Layer 3 of a small transformer language model trained on English Wikipedia (8 layers, counted from 0, width 128).
A neuron's activation on a vector x is SiLU(gate . x) times (in . x), where the dot is the dot product.

Input weights of the MLP neurons that the questions are about. A number n stands for n times 0.005.
n28 gate: 38 -5 47 -19 -1 13 65 24 -27 -14 14 -29 30 35 -39 -18 -7 -26 17 -15 19 -8 -44 9 5 -28 0 29 51 4 -36 1 -41 -25 7 -2 6 -2 -2 -14 18 -24 -71 -2 -5 32 -15 44 -18 35 -1 -4 25 24 -8 -16 -9 0 8 -18 4 41 34 -8 -31 33 -49 2 -18 36 -13 -43 -15 -20 -53 14 32 25 -12 4 36 -6 -17 -19 46 -5 -24 13 -1 55 -22 12 67 7 -32 -3 -3 -47 -8 -5 -24 -37 -60 -1 29 -33 28 -52 7 5 5 -10 -22 -3 8 36 9 40 22 -11 -33 -69 14 17 -17 28 55 43
n32 gate: 62 -81 12 -44 17 -1 -70 11 38 34 5 7 26 4 -1 27 -51 3 39 -55 -32 75 38 -31 -51 -17 5 42 10 -50 -11 -19 -36 -2 -23 -15 18 28 32 -37 21 -16 2 20 22 -8 -13 9 -51 -10 -11 38 47 19 -14 -1 -4 -17 -14 -27 -21 -13 1 -30 -8 -3 25 17 8 -4 -47 -7 -40 50 25 -4 63 8 34 -18 -5 4 46 84 -13 -11 0 45 1 6 -35 9 51 -52 6 5 42 -55 25 9 -10 -5 -16 -14 -14 -28 9 30 -5 -55 -9 21 3 -8 -2 -8 6 -13 39 44 -40 -40 6 35 -47 -4 6 21
n123 gate: -7 -66 -39 -50 1 43 -42 -43 10 41 47 -48 -7 -26 12 -35 -56 -35 -39 -11 5 33 25 -20 10 -29 1 9 4 -37 17 -16 13 -13 -35 24 -4 44 -25 -3 -18 -25 -4 -39 -35 -21 27 -36 -42 -49 9 -6 -12 19 8 28 -19 -16 39 17 -29 8 17 4 22 -44 17 -1 -17 -49 17 -18 -72 21 6 -28 14 -18 17 24 -16 -26 11 70 -21 -29 -25 1 42 -49 -24 -4 -50 21 -29 -26 11 17 -30 -1 6 -43 47 -17 20 -20 27 17 4 15 -17 33 58 10 -44 48 60 21 -12 -25 -2 -45 -8 -1 16 -20 -38 5
n159 gate: -3 39 18 -8 29 -13 15 -22 -40 -41 18 -9 -10 39 -40 -5 -15 -4 13 8 -52 0 14 -1 27 27 7 -5 -61 10 -2 23 -16 3 0 -19 -31 24 -1 -9 -42 -63 46 34 33 13 -8 -8 37 1 -25 5 -6 -60 -26 -7 -2 28 -47 36 66 -22 13 -11 -56 39 -30 -57 61 9 7 56 88 -37 38 6 -44 1 -12 -32 1 -12 6 -12 21 -2 5 29 13 -30 2 -17 66 -25 41 -5 -32 25 -4 -10 5 29 71 -43 22 -33 -6 -7 0 -1 11 -24 14 29 4 17 39 14 19 -4 -35 -20 0 -15 24 -50 -13 -64
n175 gate: 46 55 -45 33 -20 -18 -43 8 -14 15 14 5 16 27 -4 -13 -15 13 4 20 9 -24 -64 -35 50 -12 -16 -23 17 -39 -4 33 -34 28 -25 -41 41 3 2 2 -14 -24 6 9 2 -10 -21 -7 21 -23 0 -13 33 -8 -19 -66 28 -36 33 -14 57 33 55 15 21 40 -12 0 -17 -13 -38 2 -1 -79 19 -20 33 25 26 4 43 9 -24 53 25 60 -34 54 -31 -26 -39 11 8 24 1 39 12 -22 36 -29 -14 -64 6 32 -3 -28 -33 39 15 18 -10 -5 -66 24 16 2 1 15 -14 -9 19 -12 20 -90 -42 9 17 20
n195 gate: 9 -4 -29 29 22 2 12 -39 23 45 -8 18 -10 -37 10 -4 0 6 -22 25 -15 16 1 17 -12 -58 8 19 1 8 -32 25 -75 -2 -6 3 3 9 -23 27 4 -28 -33 8 -36 -21 -8 -64 -2 -25 8 -26 53 -53 2 -11 25 -38 1 -13 -25 43 9 -25 14 20 13 25 10 -22 -13 41 -5 -18 2 5 22 -15 -19 -17 49 46 8 19 -56 24 -49 26 9 26 13 23 39 26 30 35 -4 48 44 12 -23 6 18 -16 17 6 -6 -12 -30 17 93 12 23 -20 -5 -12 -51 12 9 -49 -11 -44 8 -69 -22 -14 12 -21
n210 gate: 6 -3 22 33 4 -14 -58 -4 -5 -18 -17 20 40 -32 25 -28 11 -50 -61 -3 5 -20 -43 31 -32 -16 -10 4 18 15 6 5 45 22 -19 -46 9 4 -45 -9 -7 16 -4 26 50 -49 -59 13 36 -33 9 35 -9 -11 -29 35 -3 -25 -11 24 20 13 42 -14 -7 -32 -8 -17 17 -89 1 0 -22 -16 3 -31 -16 -25 7 -5 -12 47 16 -3 67 21 -35 -59 28 9 -19 58 -48 3 -19 29 38 -3 -13 -4 17 23 -21 26 27 18 13 27 -33 -25 10 8 9 36 -18 -2 -94 -7 -48 7 -29 12 42 -20 0 44 -13 -6
n280 gate: -20 -13 -6 -35 20 32 32 -57 45 21 16 61 -14 22 19 5 -48 14 -54 78 -40 0 9 -3 22 -12 -18 39 -32 -1 9 23 -7 9 -49 2 -43 -7 -7 26 -56 6 -38 -22 -46 -12 32 42 -1 -6 23 26 -34 5 35 -21 2 40 9 -32 28 -11 25 43 -40 -22 22 33 14 57 -40 -30 75 11 -15 12 9 -10 0 -9 23 -47 1 2 41 -26 -3 -45 -6 -9 4 14 -32 -7 -15 -21 -3 -30 46 31 -32 -11 9 -15 4 -4 2 0 -15 -61 -7 -16 -41 20 3 -14 37 -6 -32 21 10 -15 -11 -22 -23 27 67 -18
n309 gate: 14 10 21 8 19 -15 -23 9 12 17 -28 -46 -46 -25 22 -19 31 4 -24 30 -13 17 76 -5 18 -36 28 26 -10 4 -29 -34 16 -37 -1 4 26 -3 -41 13 -50 3 -2 14 22 -15 -3 -6 26 -12 1 3 9 27 -22 -13 -34 -16 73 23 47 -75 -6 -8 49 -2 -6 -12 55 26 19 -28 -38 -4 5 27 -48 34 17 -71 14 93 -16 23 -48 -41 14 -18 52 -45 -27 -55 -58 -4 -28 -5 -11 -4 -12 23 6 4 7 27 -6 -40 -26 11 -13 3 -37 -1 17 27 18 33 44 -37 23 8 -40 81 -52 53 -45 -4 22 -10
n316 gate: 4 12 -17 -17 -6 -11 28 0 -29 29 -22 -26 18 3 17 8 8 -6 14 -59 53 31 -7 2 -7 -25 -12 9 14 13 -27 2 -2 68 1 28 20 27 -9 -15 56 46 29 17 -77 3 -7 36 2 -52 32 -5 -18 -47 -1 26 -33 -7 -1 -3 -1 42 61 -18 -18 39 14 15 22 -14 -11 16 -2 -31 -25 -14 8 -42 77 -3 -20 2 33 -34 -32 30 -34 -18 -27 -3 14 -9 34 -32 7 0 -14 -37 16 41 -29 -31 31 -30 -30 -32 -16 13 -15 -16 -5 20 22 -67 -10 -4 -7 11 2 57 42 33 -10 -32 23 23 -29 7
n28 in: -5 44 -11 0 -9 2 12 5 -1 -77 55 76 20 15 -57 9 49 -15 18 -13 13 31 17 -2 3 38 13 -4 46 73 36 6 -2 -13 -23 -36 -11 32 -8 -20 5 13 -31 -3 20 -66 1 25 -16 45 5 -16 -30 -11 -11 18 23 30 25 5 8 10 44 -46 23 19 -14 36 -20 25 -6 -9 39 -10 0 -16 80 3 16 -23 9 -11 -17 5 -27 -59 -32 15 -12 17 -16 12 -26 -28 -53 -16 -23 -30 -8 -10 -37 -3 2 25 8 -26 22 2 -62 -29 25 -23 34 3 -7 -4 -11 -38 -18 50 39 -6 16 -15 -19 -39 0 18
n32 in: 3 -5 20 -32 39 -7 -30 -66 -11 -44 -4 -30 -17 -25 -50 -15 -19 6 43 -74 -41 46 -23 -61 -15 -53 37 -22 9 -68 32 -2 -5 3 3 -5 31 54 51 -47 25 29 32 -48 3 -14 11 30 -25 -44 4 30 -36 1 -23 18 -29 -21 -11 2 -6 -1 65 -24 -8 -10 33 -22 -6 24 2 68 -52 15 14 -16 34 21 49 -25 27 9 33 65 0 -55 -13 -1 16 29 -15 4 -2 -47 -43 -6 0 -28 -31 22 -18 -11 25 -29 12 17 51 -20 -28 -23 -13 -8 16 41 -8 9 25 5 -2 -21 -28 12 4 -47 18 6 -12 -15
n123 in: -36 21 -34 -24 -17 1 39 7 -23 21 33 -3 18 -2 -16 11 1 -16 21 -11 41 14 -21 -36 -30 -18 33 3 6 -24 10 -10 15 -22 -4 -16 -53 48 15 35 43 -19 21 -17 9 -43 11 -24 35 -11 -2 -19 18 79 29 45 -3 26 5 -27 -23 21 38 5 -9 -23 62 62 -57 -45 13 -26 30 7 -18 -23 -17 -23 -17 49 -3 40 -49 0 -27 -5 11 34 -11 17 45 -72 -19 -25 -24 35 18 26 -7 3 22 -1 -1 -2 -10 -7 29 2 -2 -50 11 -3 14 -16 -37 29 16 -55 23 -7 -5 -9 3 -35 45 -7 -45 -5
n159 in: 4 73 9 2 -53 6 -20 28 -31 5 50 14 -33 -5 -46 1 11 -43 -19 -21 3 58 -42 12 -48 -12 14 0 17 -8 -10 51 -11 4 22 10 -26 32 8 3 -27 2 29 -21 -12 21 26 23 0 14 -34 32 -16 45 11 23 59 40 -37 -14 53 5 31 -23 -44 -19 -3 -30 57 -24 24 -3 36 -16 22 -28 -3 11 34 -27 -13 37 -37 18 -19 -48 10 -27 40 -20 -4 10 18 -55 -25 -28 -2 2 -4 22 -26 10 21 29 14 44 8 36 -18 -35 10 -45 0 -21 -17 13 4 -18 43 28 -43 51 -1 4 -12 -63 -7 0
n175 in: 8 -78 -11 31 -39 -9 35 30 18 0 0 12 11 4 -15 35 46 -42 -13 50 70 40 57 7 11 25 27 -48 -27 -17 36 -5 11 24 8 16 40 12 6 11 -14 34 -5 10 51 -7 13 -21 63 0 -22 5 27 49 34 24 54 33 2 -87 -16 14 -36 32 7 22 30 5 20 -26 -63 -6 -16 -30 17 7 1 -46 -39 5 -9 -10 46 -13 -44 -6 -5 -21 14 -12 31 25 -45 -20 26 -29 -25 -13 4 36 -3 -28 -14 -12 -3 20 -12 12 -17 -5 -11 10 30 15 34 -22 -31 46 -36 -10 24 17 14 -8 -16 35 1 -7
n195 in: 16 5 -85 26 23 -1 17 -8 -28 30 -8 -9 -39 -41 3 -15 -59 9 58 29 -54 25 -2 -18 12 -20 35 -24 -11 -6 -36 -18 -56 -6 19 18 13 51 33 38 36 -18 -25 26 -23 10 -43 29 3 -49 9 10 35 -54 -18 13 -10 -30 -20 -6 -30 15 -8 20 -40 -1 26 13 6 -13 5 32 14 4 -25 7 31 -28 10 4 64 6 18 -24 -83 25 0 -8 -31 38 -26 -25 -12 6 37 10 -18 -8 13 12 -8 15 0 17 66 39 -53 -55 -11 -5 84 -29 11 -44 12 -8 -14 72 27 -9 -20 5 13 -26 -5 19 -25 -15
n210 in: -66 -7 20 34 3 -20 14 11 6 -32 -21 -9 -10 -32 3 -19 2 -2 30 -19 23 -30 36 -9 -31 -41 -28 5 -23 -23 36 -43 14 1 -24 -2 21 40 -6 6 -36 29 -7 20 -6 -20 13 -43 -16 18 -5 39 -5 -57 -38 18 30 -11 -6 -41 -22 -30 60 0 39 56 -28 2 9 9 16 -26 24 -20 17 12 0 15 37 -9 -26 34 -15 17 -35 9 36 -21 42 11 29 7 -43 13 -40 49 -3 -6 -34 -57 1 10 -25 3 47 -22 14 27 -60 -10 9 29 46 14 32 -8 -9 -76 -15 19 27 32 -15 -36 9 1 -5 -17
n280 in: 31 19 -17 -13 22 5 -51 -30 -14 2 3 -30 17 27 -4 14 -1 -19 -7 -4 45 77 2 76 -43 -33 -34 17 2 -38 2 -5 15 3 57 38 48 15 -11 22 21 -10 -8 -19 41 4 -40 61 -12 29 14 -13 10 32 37 -8 -16 -12 33 -37 24 18 18 12 -4 9 -22 47 6 -25 -7 8 -62 -40 7 -26 14 19 -9 36 -30 3 -45 -17 -49 23 -31 -26 -34 -33 -3 43 -24 8 37 -57 -23 23 -4 12 26 52 -2 -52 27 20 -2 51 -3 -22 -5 -38 26 -44 -29 -8 -11 11 -8 -16 14 -2 -18 26 -7 5 13 2
n309 in: 18 -6 10 16 -74 14 14 37 21 -24 -18 66 -44 32 -11 62 -59 4 39 33 -2 -1 35 21 -3 72 2 61 38 -4 11 -52 18 -8 8 -7 -27 -20 27 17 33 17 38 -39 -41 -26 31 25 25 -3 -15 -2 13 -2 -8 -13 8 13 16 -3 -4 9 -2 -5 -15 -56 10 21 -14 -8 -6 -3 8 -9 -22 -9 -33 48 -14 -17 -9 13 31 13 39 -45 -19 24 -65 -25 34 28 19 -16 0 -33 -11 8 1 29 -31 -3 39 45 41 -20 4 -31 -25 -6 1 -4 17 4 2 32 -11 -3 32 -92 -9 -45 -18 -21 14 20 -4 38
n316 in: 26 -19 -59 18 9 -11 35 -13 -14 40 -7 -63 -4 24 -7 24 17 -5 -10 -30 20 -7 22 -19 -6 -14 -1 -9 6 -18 7 -41 6 59 25 -9 -13 24 -34 31 13 22 34 0 -22 -38 22 31 8 -12 -4 24 -6 -11 23 64 -40 2 -48 30 47 -33 -69 25 -20 -15 6 8 40 -27 34 8 11 -38 -6 -38 -37 39 6 -21 5 -25 -14 29 2 41 -19 -43 40 -4 15 20 25 -12 -6 49 5 6 -9 29 -30 -5 7 40 -22 -20 -2 -3 -38 -23 73 -12 -5 -37 -23 3 -23 -11 -61 -15 -42 -24 -38 33 36 -13 11 3

Each question shows a token from some text and the vector x that enters the MLP there. A number n stands for n times 0.041.

" five": -2 23 6 -37 -16 17 -9 -14 -19 51 -31 -8 15 6 2 -8 -6 0 -17 0 20 -3 -11 -10 -17 39 2 -9 25 -25 36 -8 9 -1 16 -21 8 5 -4 1 -15 6 -20 -9 31 10 -20 1 4 30 14 18 -11 14 -19 -13 -20 3 -7 -5 -9 -28 -12 16 -6 -7 -9 -18 -16 8 -2 -2 5 6 -19 9 -5 2 12 27 15 -36 1 -4 -25 -8 36 1 -1 6 29 6 -19 23 16 -19 -12 -29 5 26 32 15 33 7 -27 8 -18 -2 11 20 0 -2 -11 12 -21 -2 14 2 8 12 -2 -13 9 3 14 -16 -15 10
The three highest activations, in order: n210, n28, n309

"f": 15 -4 -13 -10 -23 -3 -29 13 7 -8 -19 -5 13 17 -24 11 13 -1 -10 -6 12 7 -3 14 -7 2 -45 2 25 -13 20 -3 -8 -14 -1 -12 15 13 24 8 -12 17 -10 -31 20 29 -8 19 14 34 -1 3 7 10 17 36 6 -15 -10 -4 -1 -31 -11 -1 -13 16 19 17 5 1 35 1 -3 -11 -17 21 -19 -7 23 21 2 10 -14 -15 -17 -22 -1 -7 -20 2 21 28 -26 -13 -9 27 -12 1 12 3 6 37 5 -8 4 -39 -15 -17 -4 11 0 4 -7 21 -45 -31 18 -10 -7 -53 14 -33 21 -22 4 -20 -4 11
The most active neuron and its activation: n195, at about 0.14

"/": -2 16 -7 -34 -45 -1 -7 2 31 11 0 3 21 25 -2 -21 24 -20 -23 6 18 -19 7 -7 -12 9 -13 -2 15 5 27 8 7 -8 -12 -21 -4 -12 -3 6 -29 13 12 6 18 -10 4 -19 3 8 -10 11 4 5 -7 19 51 14 -38 4 10 -16 3 3 -10 -4 13 -4 -2 3 -5 -3 3 -1 -22 8 31 2 8 25 20 12 17 19 -28 6 -11 -16 -11 -8 -24 5 6 42 -13 -15 -11 -22 18 18 6 7 -7 6 16 -9 -18 -15 -9 -8 0 16 -24 -18 -59 3 6 -13 -7 -12 29 -23 -17 -15 50 -51 5 -1
The three highest activations, in order: n123, n175, n32

"8": -20 13 -6 -22 -39 19 -2 -26 2 22 -41 -6 18 1 -19 8 -19 -25 6 3 9 -10 -7 -16 -21 22 -4 -4 26 -7 23 13 14 -20 -4 -12 -7 -13 -6 6 -18 8 -6 -15 22 8 -9 13 13 14 8 -7 12 -3 -4 22 2 -17 -31 6 -11 -32 -34 11 -11 -8 -3 4 -8 1 9 0 -3 7 -25 -22 18 -3 15 26 26 12 7 -5 -47 -8 0 -6 -8 -16 14 10 -1 26 -20 -5 -10 -36 26 20 21 18 51 9 5 -26 -17 -8 19 11 0 6 -9 -2 -16 -6 6 -3 23 -8 4 -19 4 11 18 -10 20 -16
Which two neurons fire most, strongest first? n123, n210

"}": -9 10 25 -26 -19 33 -30 -13 21 18 -37 13 11 6 -8 6 15 -12 -3 17 31 -14 15 20 -19 10 -14 -12 8 3 22 -3 2 -23 -28 -9 11 2 24 12 -39 16 2 -13 6 9 -8 -21 30 -6 -6 -5 1 -4 9 22 2 4 -40 5 21 -9 -28 12 16 -7 9 -17 8 11 -16 -4 12 14 -15 -6 11 -2 3 31 25 2 20 4 -17 -4 3 -7 5 0 -20 38 -15 21 9 -4 -6 2 20 11 -1 46 19 4 14 -39 -24 -29 -3 9 -2 -22 -14 -12 -56 -3 -6 -14 28 2 16 -8 8 -2 22 2 13 0
Which two neurons fire most, strongest first? n280, n32

"1": 2 11 7 -12 -29 4 -13 -15 17 39 -41 8 30 -4 -2 10 0 -11 -3 -10 -5 -32 -13 3 -11 26 13 -15 17 -14 10 -17 23 -18 7 -7 10 9 31 -22 -40 4 -3 -30 25 -5 -14 -1 8 3 1 22 -28 13 2 -8 19 -11 -32 15 -26 -16 -15 24 9 33 -10 -4 18 5 8 11 -1 15 -45 -18 20 7 1 2 27 14 12 -8 -35 2 -15 -11 -8 -7 4 7 13 1 3 -13 -1 -15 32 1 0 -8 33 -3 7 -1 -17 11 6 18 4 8 5 -1 -34 -16 -3 -24 10 -11 33 -19 18 13 0 -9 17 16
The most active neuron and its activation: n123, at about 0.13

" being": 20 15 12 -33 -5 10 -32 18 -8 52 -25 13 5 9 -38 -1 10 14 2 5 22 -11 -4 0 -3 17 -19 6 7 3 20 -18 11 0 2 0 15 -9 23 31 -14 4 -35 -15 -1 -23 -7 12 4 0 -4 17 -10 19 22 -11 29 -6 0 4 15 -6 -20 15 8 7 11 10 14 14 10 8 -4 -16 -21 2 28 17 21 22 10 -2 20 -23 -43 -3 7 12 15 8 -1 -2 -2 29 44 5 9 -20 6 34 12 -3 -2 9 2 -27 -20 -4 10 23 12 0 -35 21 -6 -7 20 0 -1 19 -7 9 1 -6 8 -14 -2 -4
The most active neuron and its activation: n175, at about 1.1

"ate": 7 -8 -5 -31 -8 16 -18 -7 -27 54 -19 -4 21 13 -24 10 23 -12 9 1 16 -14 -3 22 -27 27 -20 7 2 -36 8 -4 19 -7 9 -18 18 13 6 7 -29 14 2 5 3 19 -22 12 25 18 -4 -5 22 -14 2 3 17 7 -5 23 18 20 -3 8 18 -15 -9 7 12 18 22 -11 15 -6 -10 1 0 10 24 3 -6 12 -1 -19 -5 12 7 -11 -12 13 -1 34 18 17 -1 0 1 -10 -3 18 5 1 9 2 14 -60 0 -9 -1 -1 -13 4 -9 26 -36 -26 19 -21 -3 19 17 17 15 6 36 -25 -7 1
Which two neurons fire most, strongest first? n316, n195

" Nations": 13 -3 18 -31 -47 35 -16 -5 -8 28 -5 -17 8 7 -5 -2 37 23 3 -6 0 -18 8 16 -17 25 -6 1 1 8 35 0 18 -16 12 -26 20 -6 21 29 -33 18 -5 -16 -16 14 -30 -9 13 15 -14 19 16 -7 22 23 8 3 -18 -5 -10 9 4 17 31 4 -6 -11 28 16 5 10 -2 -21 -17 -5 33 5 21 26 24 -3 3 -16 5 -10 41 -8 -12 11 9 13 14 12 8 4 -14 -22 18 13 13 18 19 3 2 -66 0 5 -13 -2 4 4 -2 -11 -26 -5 8 8 29 -10 25 14 9 6 22 4 14 8
Which neuron lights up most? n195

"^{": 21 0 -13 3 -20 6 -36 18 -20 27 -4 6 21 -5 -31 -24 10 -15 17 7 14 -23 9 -14 -2 22 -11 -9 -20 -14 16 3 6 -12 11 -18 6 -28 43 -29 -16 -15 7 -15 13 -19 15 -13 20 -13 -7 21 9 13 -1 13 32 23 -7 -15 3 -43 2 -3 19 -2 20 30 -5 19 1 22 20 -3 -2 -13 12 5 6 9 29 -29 35 -4 -42 31 17 -16 4 10 -10 16 -3 24 -5 4 0 -18 18 -2 2 5 0 -4 -7 -20 -24 -13 -55 -16 25 8 -7 -30 -5 -14 10 -14 -3 -30 -1 1 9 19 10 -8 6 15
Which neuron lights up most? n175

"ion": 13 -3 20 -11 -21 9 -9 -57 3 26 -16 3 18 -3 -9 3 12 -1 8 -6 3 2 -13 23 -10 32 -13 -17 16 -23 19 -1 -10 -14 6 -25 17 6 14 21 -45 -1 -1 -5 -21 21 -21 -16 -6 26 0 6 -1 -17 -3 31 -7 12 -37 36 2 4 -3 3 11 -13 -2 -21 22 19 6 -13 26 -28 -17 -13 16 9 10 12 7 25 14 -16 -18 -10 12 3 -6 6 8 24 -20 4 7 -27 -21 -24 -7 23 6 5 11 23 7 -57 -29 -3 -19 10 15 9 -2 12 -26 -5 5 3 26 12 18 7 20 -8 28 -6 23 3
The most active neuron and its activation: n159, at about 1.2

"ed": 16 -1 -24 -13 -15 11 -30 -8 -11 38 -21 2 8 26 -9 12 8 -24 -7 -1 35 7 -8 27 -23 23 -40 16 12 -20 5 -12 34 -7 22 -23 13 16 18 5 -14 4 5 -11 -16 26 -33 27 11 34 1 1 -2 -14 -2 9 3 12 -17 19 6 -13 -24 -9 45 -12 -8 13 22 -5 28 -15 6 3 -9 10 7 0 19 8 -28 12 -8 -19 -15 1 -6 17 -4 10 21 12 -4 12 -15 16 -6 0 -7 45 -8 19 20 11 8 -23 -5 -3 0 6 -11 -3 6 44 -4 -32 13 -8 -8 7 -2 21 2 3 22 -14 10 -1
Which neuron lights up most? n316

"s": -1 8 -10 -39 -26 13 -23 -26 11 10 -14 -3 -5 10 7 20 23 2 23 17 25 12 0 13 -7 17 -17 9 33 -6 22 -10 13 -14 25 -19 18 6 -4 15 -48 7 -16 -20 -14 22 -23 -9 17 52 -23 20 -3 2 22 -4 -23 4 -18 5 8 -12 -30 10 26 -16 15 -4 10 2 35 6 4 3 -16 0 2 -3 27 17 11 2 0 -9 -17 10 17 -2 1 21 11 6 34 -1 -15 5 -17 -2 5 17 20 4 18 -17 -5 -64 -28 3 -21 -7 -3 -11 -12 21 3 1 13 -8 -6 -22 5 -10 2 -21 8 -23 24 0
Which neuron lights up most? n309

"4": -4 6 -1 -5 -40 21 21 -21 -7 20 -37 0 23 -8 -4 -3 4 -27 -9 3 10 -17 30 -15 -20 30 -6 6 20 -8 13 10 34 -29 -2 -41 39 -7 -8 -12 -25 27 -5 -8 24 -7 -7 1 11 31 5 -5 14 -20 8 0 0 -2 -18 -2 4 -20 -35 2 -6 -16 -7 2 19 8 19 5 -14 -11 -12 13 23 6 30 9 15 12 12 -10 -35 -1 -19 2 -17 -7 7 1 3 19 -9 2 5 -46 -2 9 10 9 39 21 -12 -22 -23 -9 19 28 2 8 -10 -21 4 -4 15 -2 22 1 18 0 -6 6 8 -7 16 -7
The most active neuron and its activation: n309, at about 1.1

" (": 6 15 14 -23 -51 9 -5 9 14 28 -25 -3 32 2 -15 -37 10 -8 -2 -6 16 11 11 15 -7 28 -3 3 -3 -17 10 -22 5 -39 7 1 -11 18 21 -6 -32 7 -3 -19 -1 -9 -8 -8 8 16 -14 16 8 -3 -7 -1 0 13 -19 10 29 -10 -15 24 30 25 3 3 -5 16 20 6 -4 17 -33 -8 26 6 13 6 12 -19 -8 1 -38 20 6 -13 11 14 0 -2 3 50 14 5 7 -9 12 26 12 1 2 -14 2 -16 -14 -9 -27 -25 2 14 -32 -27 -3 -7 -11 -1 17 7 21 -12 -3 4 27 -33 -3 -19
Which neuron lights up most? n309

"0": -1 3 15 -15 -21 21 -3 -17 -9 17 -33 -2 28 -8 4 3 3 -16 4 -20 9 -13 -10 -14 4 33 -12 -4 23 -13 24 -7 16 15 0 -19 11 12 2 -2 0 25 -10 -18 7 10 -17 -5 14 10 15 9 22 -12 -22 -9 -5 -12 -48 4 -29 -26 -24 32 18 -6 10 1 2 -8 -1 9 -4 -8 -8 -32 10 -4 -27 10 12 4 3 -30 -19 33 6 6 -4 41 21 -11 16 19 -14 -7 -13 -28 26 -2 19 -3 21 8 19 -3 3 2 0 19 14 7 0 11 -10 -18 2 -25 42 -11 11 -33 -6 29 24 -46 10 8
The most active neuron and its activation: n159, at about 0.36

"ories": 5 -3 15 -40 -31 18 -7 -31 -5 26 -11 7 12 3 -3 -2 35 -11 5 7 9 3 -7 17 -20 36 -14 -7 5 -6 10 -22 -8 -11 5 -38 29 -5 1 21 -43 15 -28 -1 -5 14 -26 -29 12 9 -14 15 -5 -10 5 18 -2 15 -30 8 8 15 -7 18 5 -8 -5 -18 49 24 16 2 7 -19 -15 1 16 3 25 29 9 -6 8 -34 -16 -9 20 5 3 19 10 16 30 8 -2 10 -8 -3 4 24 5 6 18 12 8 -54 -20 -3 -23 1 -16 -1 -15 15 -9 -8 11 10 21 7 22 3 -1 -10 -3 -27 23 22
The three highest activations, in order: n159, n28, n123

".": 16 16 -3 -23 -20 4 -13 -16 -11 22 -30 7 20 14 -13 -9 -12 -14 4 8 19 -22 -19 -3 -2 21 -19 -15 -5 -22 31 -9 -13 -20 12 -15 25 1 47 8 -39 7 -5 -10 -2 -2 7 17 22 17 -3 7 -12 11 9 6 16 2 -3 28 17 11 -10 0 9 4 -6 -12 2 17 27 9 -31 -4 -1 11 37 10 9 1 9 12 9 -17 -26 11 -2 -6 4 22 -10 -19 -20 18 -9 33 20 -21 -6 27 1 24 25 3 28 -27 6 0 -10 -4 7 25 -47 -2 -21 3 13 -13 32 2 21 -12 3 2 21 -12 13 0
Which neuron lights up most? n28

" to": 25 -11 18 -21 -28 -1 -17 -1 -18 65 -4 17 13 37 -34 -10 -6 4 8 1 26 18 -12 13 9 26 0 4 14 -3 43 -22 3 -34 -4 -11 -11 13 13 5 -31 19 -14 1 -6 14 0 7 13 13 -4 29 -4 -1 6 8 -3 -13 -1 18 15 -4 -4 -1 25 -3 29 -1 33 21 4 7 -18 2 -27 3 25 4 7 8 16 13 13 -15 -27 -1 -2 7 0 3 -1 -11 5 21 5 -1 22 -9 3 36 15 35 10 12 13 -17 -12 -5 -2 6 -10 0 -19 33 -20 -24 11 -16 10 -1 -10 -4 18 -5 20 -9 17 -8
The three highest activations, in order: n309, n32, n210

"ating": 14 1 -7 -20 -15 11 -3 5 -10 37 -18 11 -10 26 -4 9 37 -6 11 7 -1 1 -19 10 -34 15 -41 2 3 -26 15 -15 27 -9 -7 -31 26 10 -5 -19 -5 19 7 13 2 1 -8 12 7 -1 7 13 4 -8 -13 10 -13 -9 -22 -4 27 0 -24 9 22 -12 10 -6 4 -4 17 -3 9 4 -2 27 0 -19 11 22 -9 48 12 -25 -4 1 4 -15 -27 13 -8 28 14 13 -5 15 -4 -13 -21 31 5 31 15 17 11 -32 -9 6 2 18 -11 -12 -17 25 -30 -16 -12 -16 -9 24 8 16 24 3 26 -50 -13 -1
The three highest activations, in order: n210, n316, n195

" of": 9 -8 -8 -22 -11 1 5 -21 -12 57 -10 12 25 32 -6 -7 -17 -4 -4 -10 -6 29 -22 23 1 33 -12 -11 20 9 22 -12 18 -38 -9 -12 19 12 36 -5 -20 27 0 -3 15 6 -37 2 19 -10 -11 23 17 -2 -4 -6 5 -1 6 8 15 5 -14 13 15 -6 6 12 16 5 0 5 -11 -14 -20 -12 9 2 7 12 6 7 25 -16 -51 21 15 18 14 -5 3 11 1 31 -5 -6 13 -6 -12 17 1 24 16 22 15 -18 -21 -6 6 8 -4 -19 -5 28 -22 -10 20 -14 10 12 10 9 4 -11 17 -4 11 -3
Which neuron lights up most? n175

"g": 19 9 -16 -19 -16 8 15 -28 13 1 -19 -5 17 -14 -13 21 14 -3 -11 20 15 13 7 17 -2 2 9 19 25 -1 37 -4 14 -14 13 11 26 -20 -5 -12 -28 -10 8 -21 33 15 7 7 -5 54 -22 2 -6 -3 -5 8 8 -3 -13 15 11 -33 -7 33 -30 8 26 -3 -4 -14 26 -20 22 16 -10 -17 -25 -5 7 14 21 15 10 -22 -1 -5 22 6 -12 33 -8 -14 2 16 -6 3 -25 -26 3 32 -19 16 0 3 3 -57 -24 -11 5 34 -8 16 9 7 -3 -8 0 -22 -11 -37 1 -18 5 -28 15 -17 9 0
Which neuron lights up most? n309

"\n": 27 30 -19 -24 -35 18 -30 8 -10 41 -32 -5 27 16 -24 -7 7 17 -10 12 -7 -1 -5 5 -11 25 9 -12 11 11 15 -2 18 4 13 -24 17 -6 28 2 -46 17 8 0 21 -19 15 -25 6 12 1 8 -13 2 -25 14 -7 -3 8 12 6 -7 -24 16 14 -7 -3 8 12 27 3 -23 -21 4 -19 1 14 2 19 -7 6 5 8 -10 -19 13 8 -13 2 24 -9 -10 -16 40 16 27 -6 -25 -19 1 -11 12 11 14 -4 9 10 -9 -36 -10 -8 20 -15 -7 -15 -8 1 -17 45 7 -1 -17 2 -1 17 -27 4 -30
Which neuron lights up most? n280

" a": 6 5 -20 -17 -4 15 -4 1 2 71 -14 9 20 18 -14 -3 7 -2 -13 -2 23 -16 2 2 -14 26 -25 -1 18 -17 29 -9 14 -19 15 1 16 -1 -13 -26 -37 3 -27 11 -4 5 5 6 10 20 -15 22 25 12 -5 0 21 -25 -2 10 -39 -20 -12 12 -4 13 3 -16 -1 25 11 22 -9 -11 -13 5 14 5 16 6 5 1 4 3 -21 -2 38 -6 5 -20 -9 9 -5 15 23 20 -14 -9 12 4 16 10 13 6 -25 5 2 12 -9 21 2 3 -9 7 -12 -20 -17 13 17 2 6 18 -6 -16 37 -22 12 -14
The most active neuron and its activation: n28, at about 0.38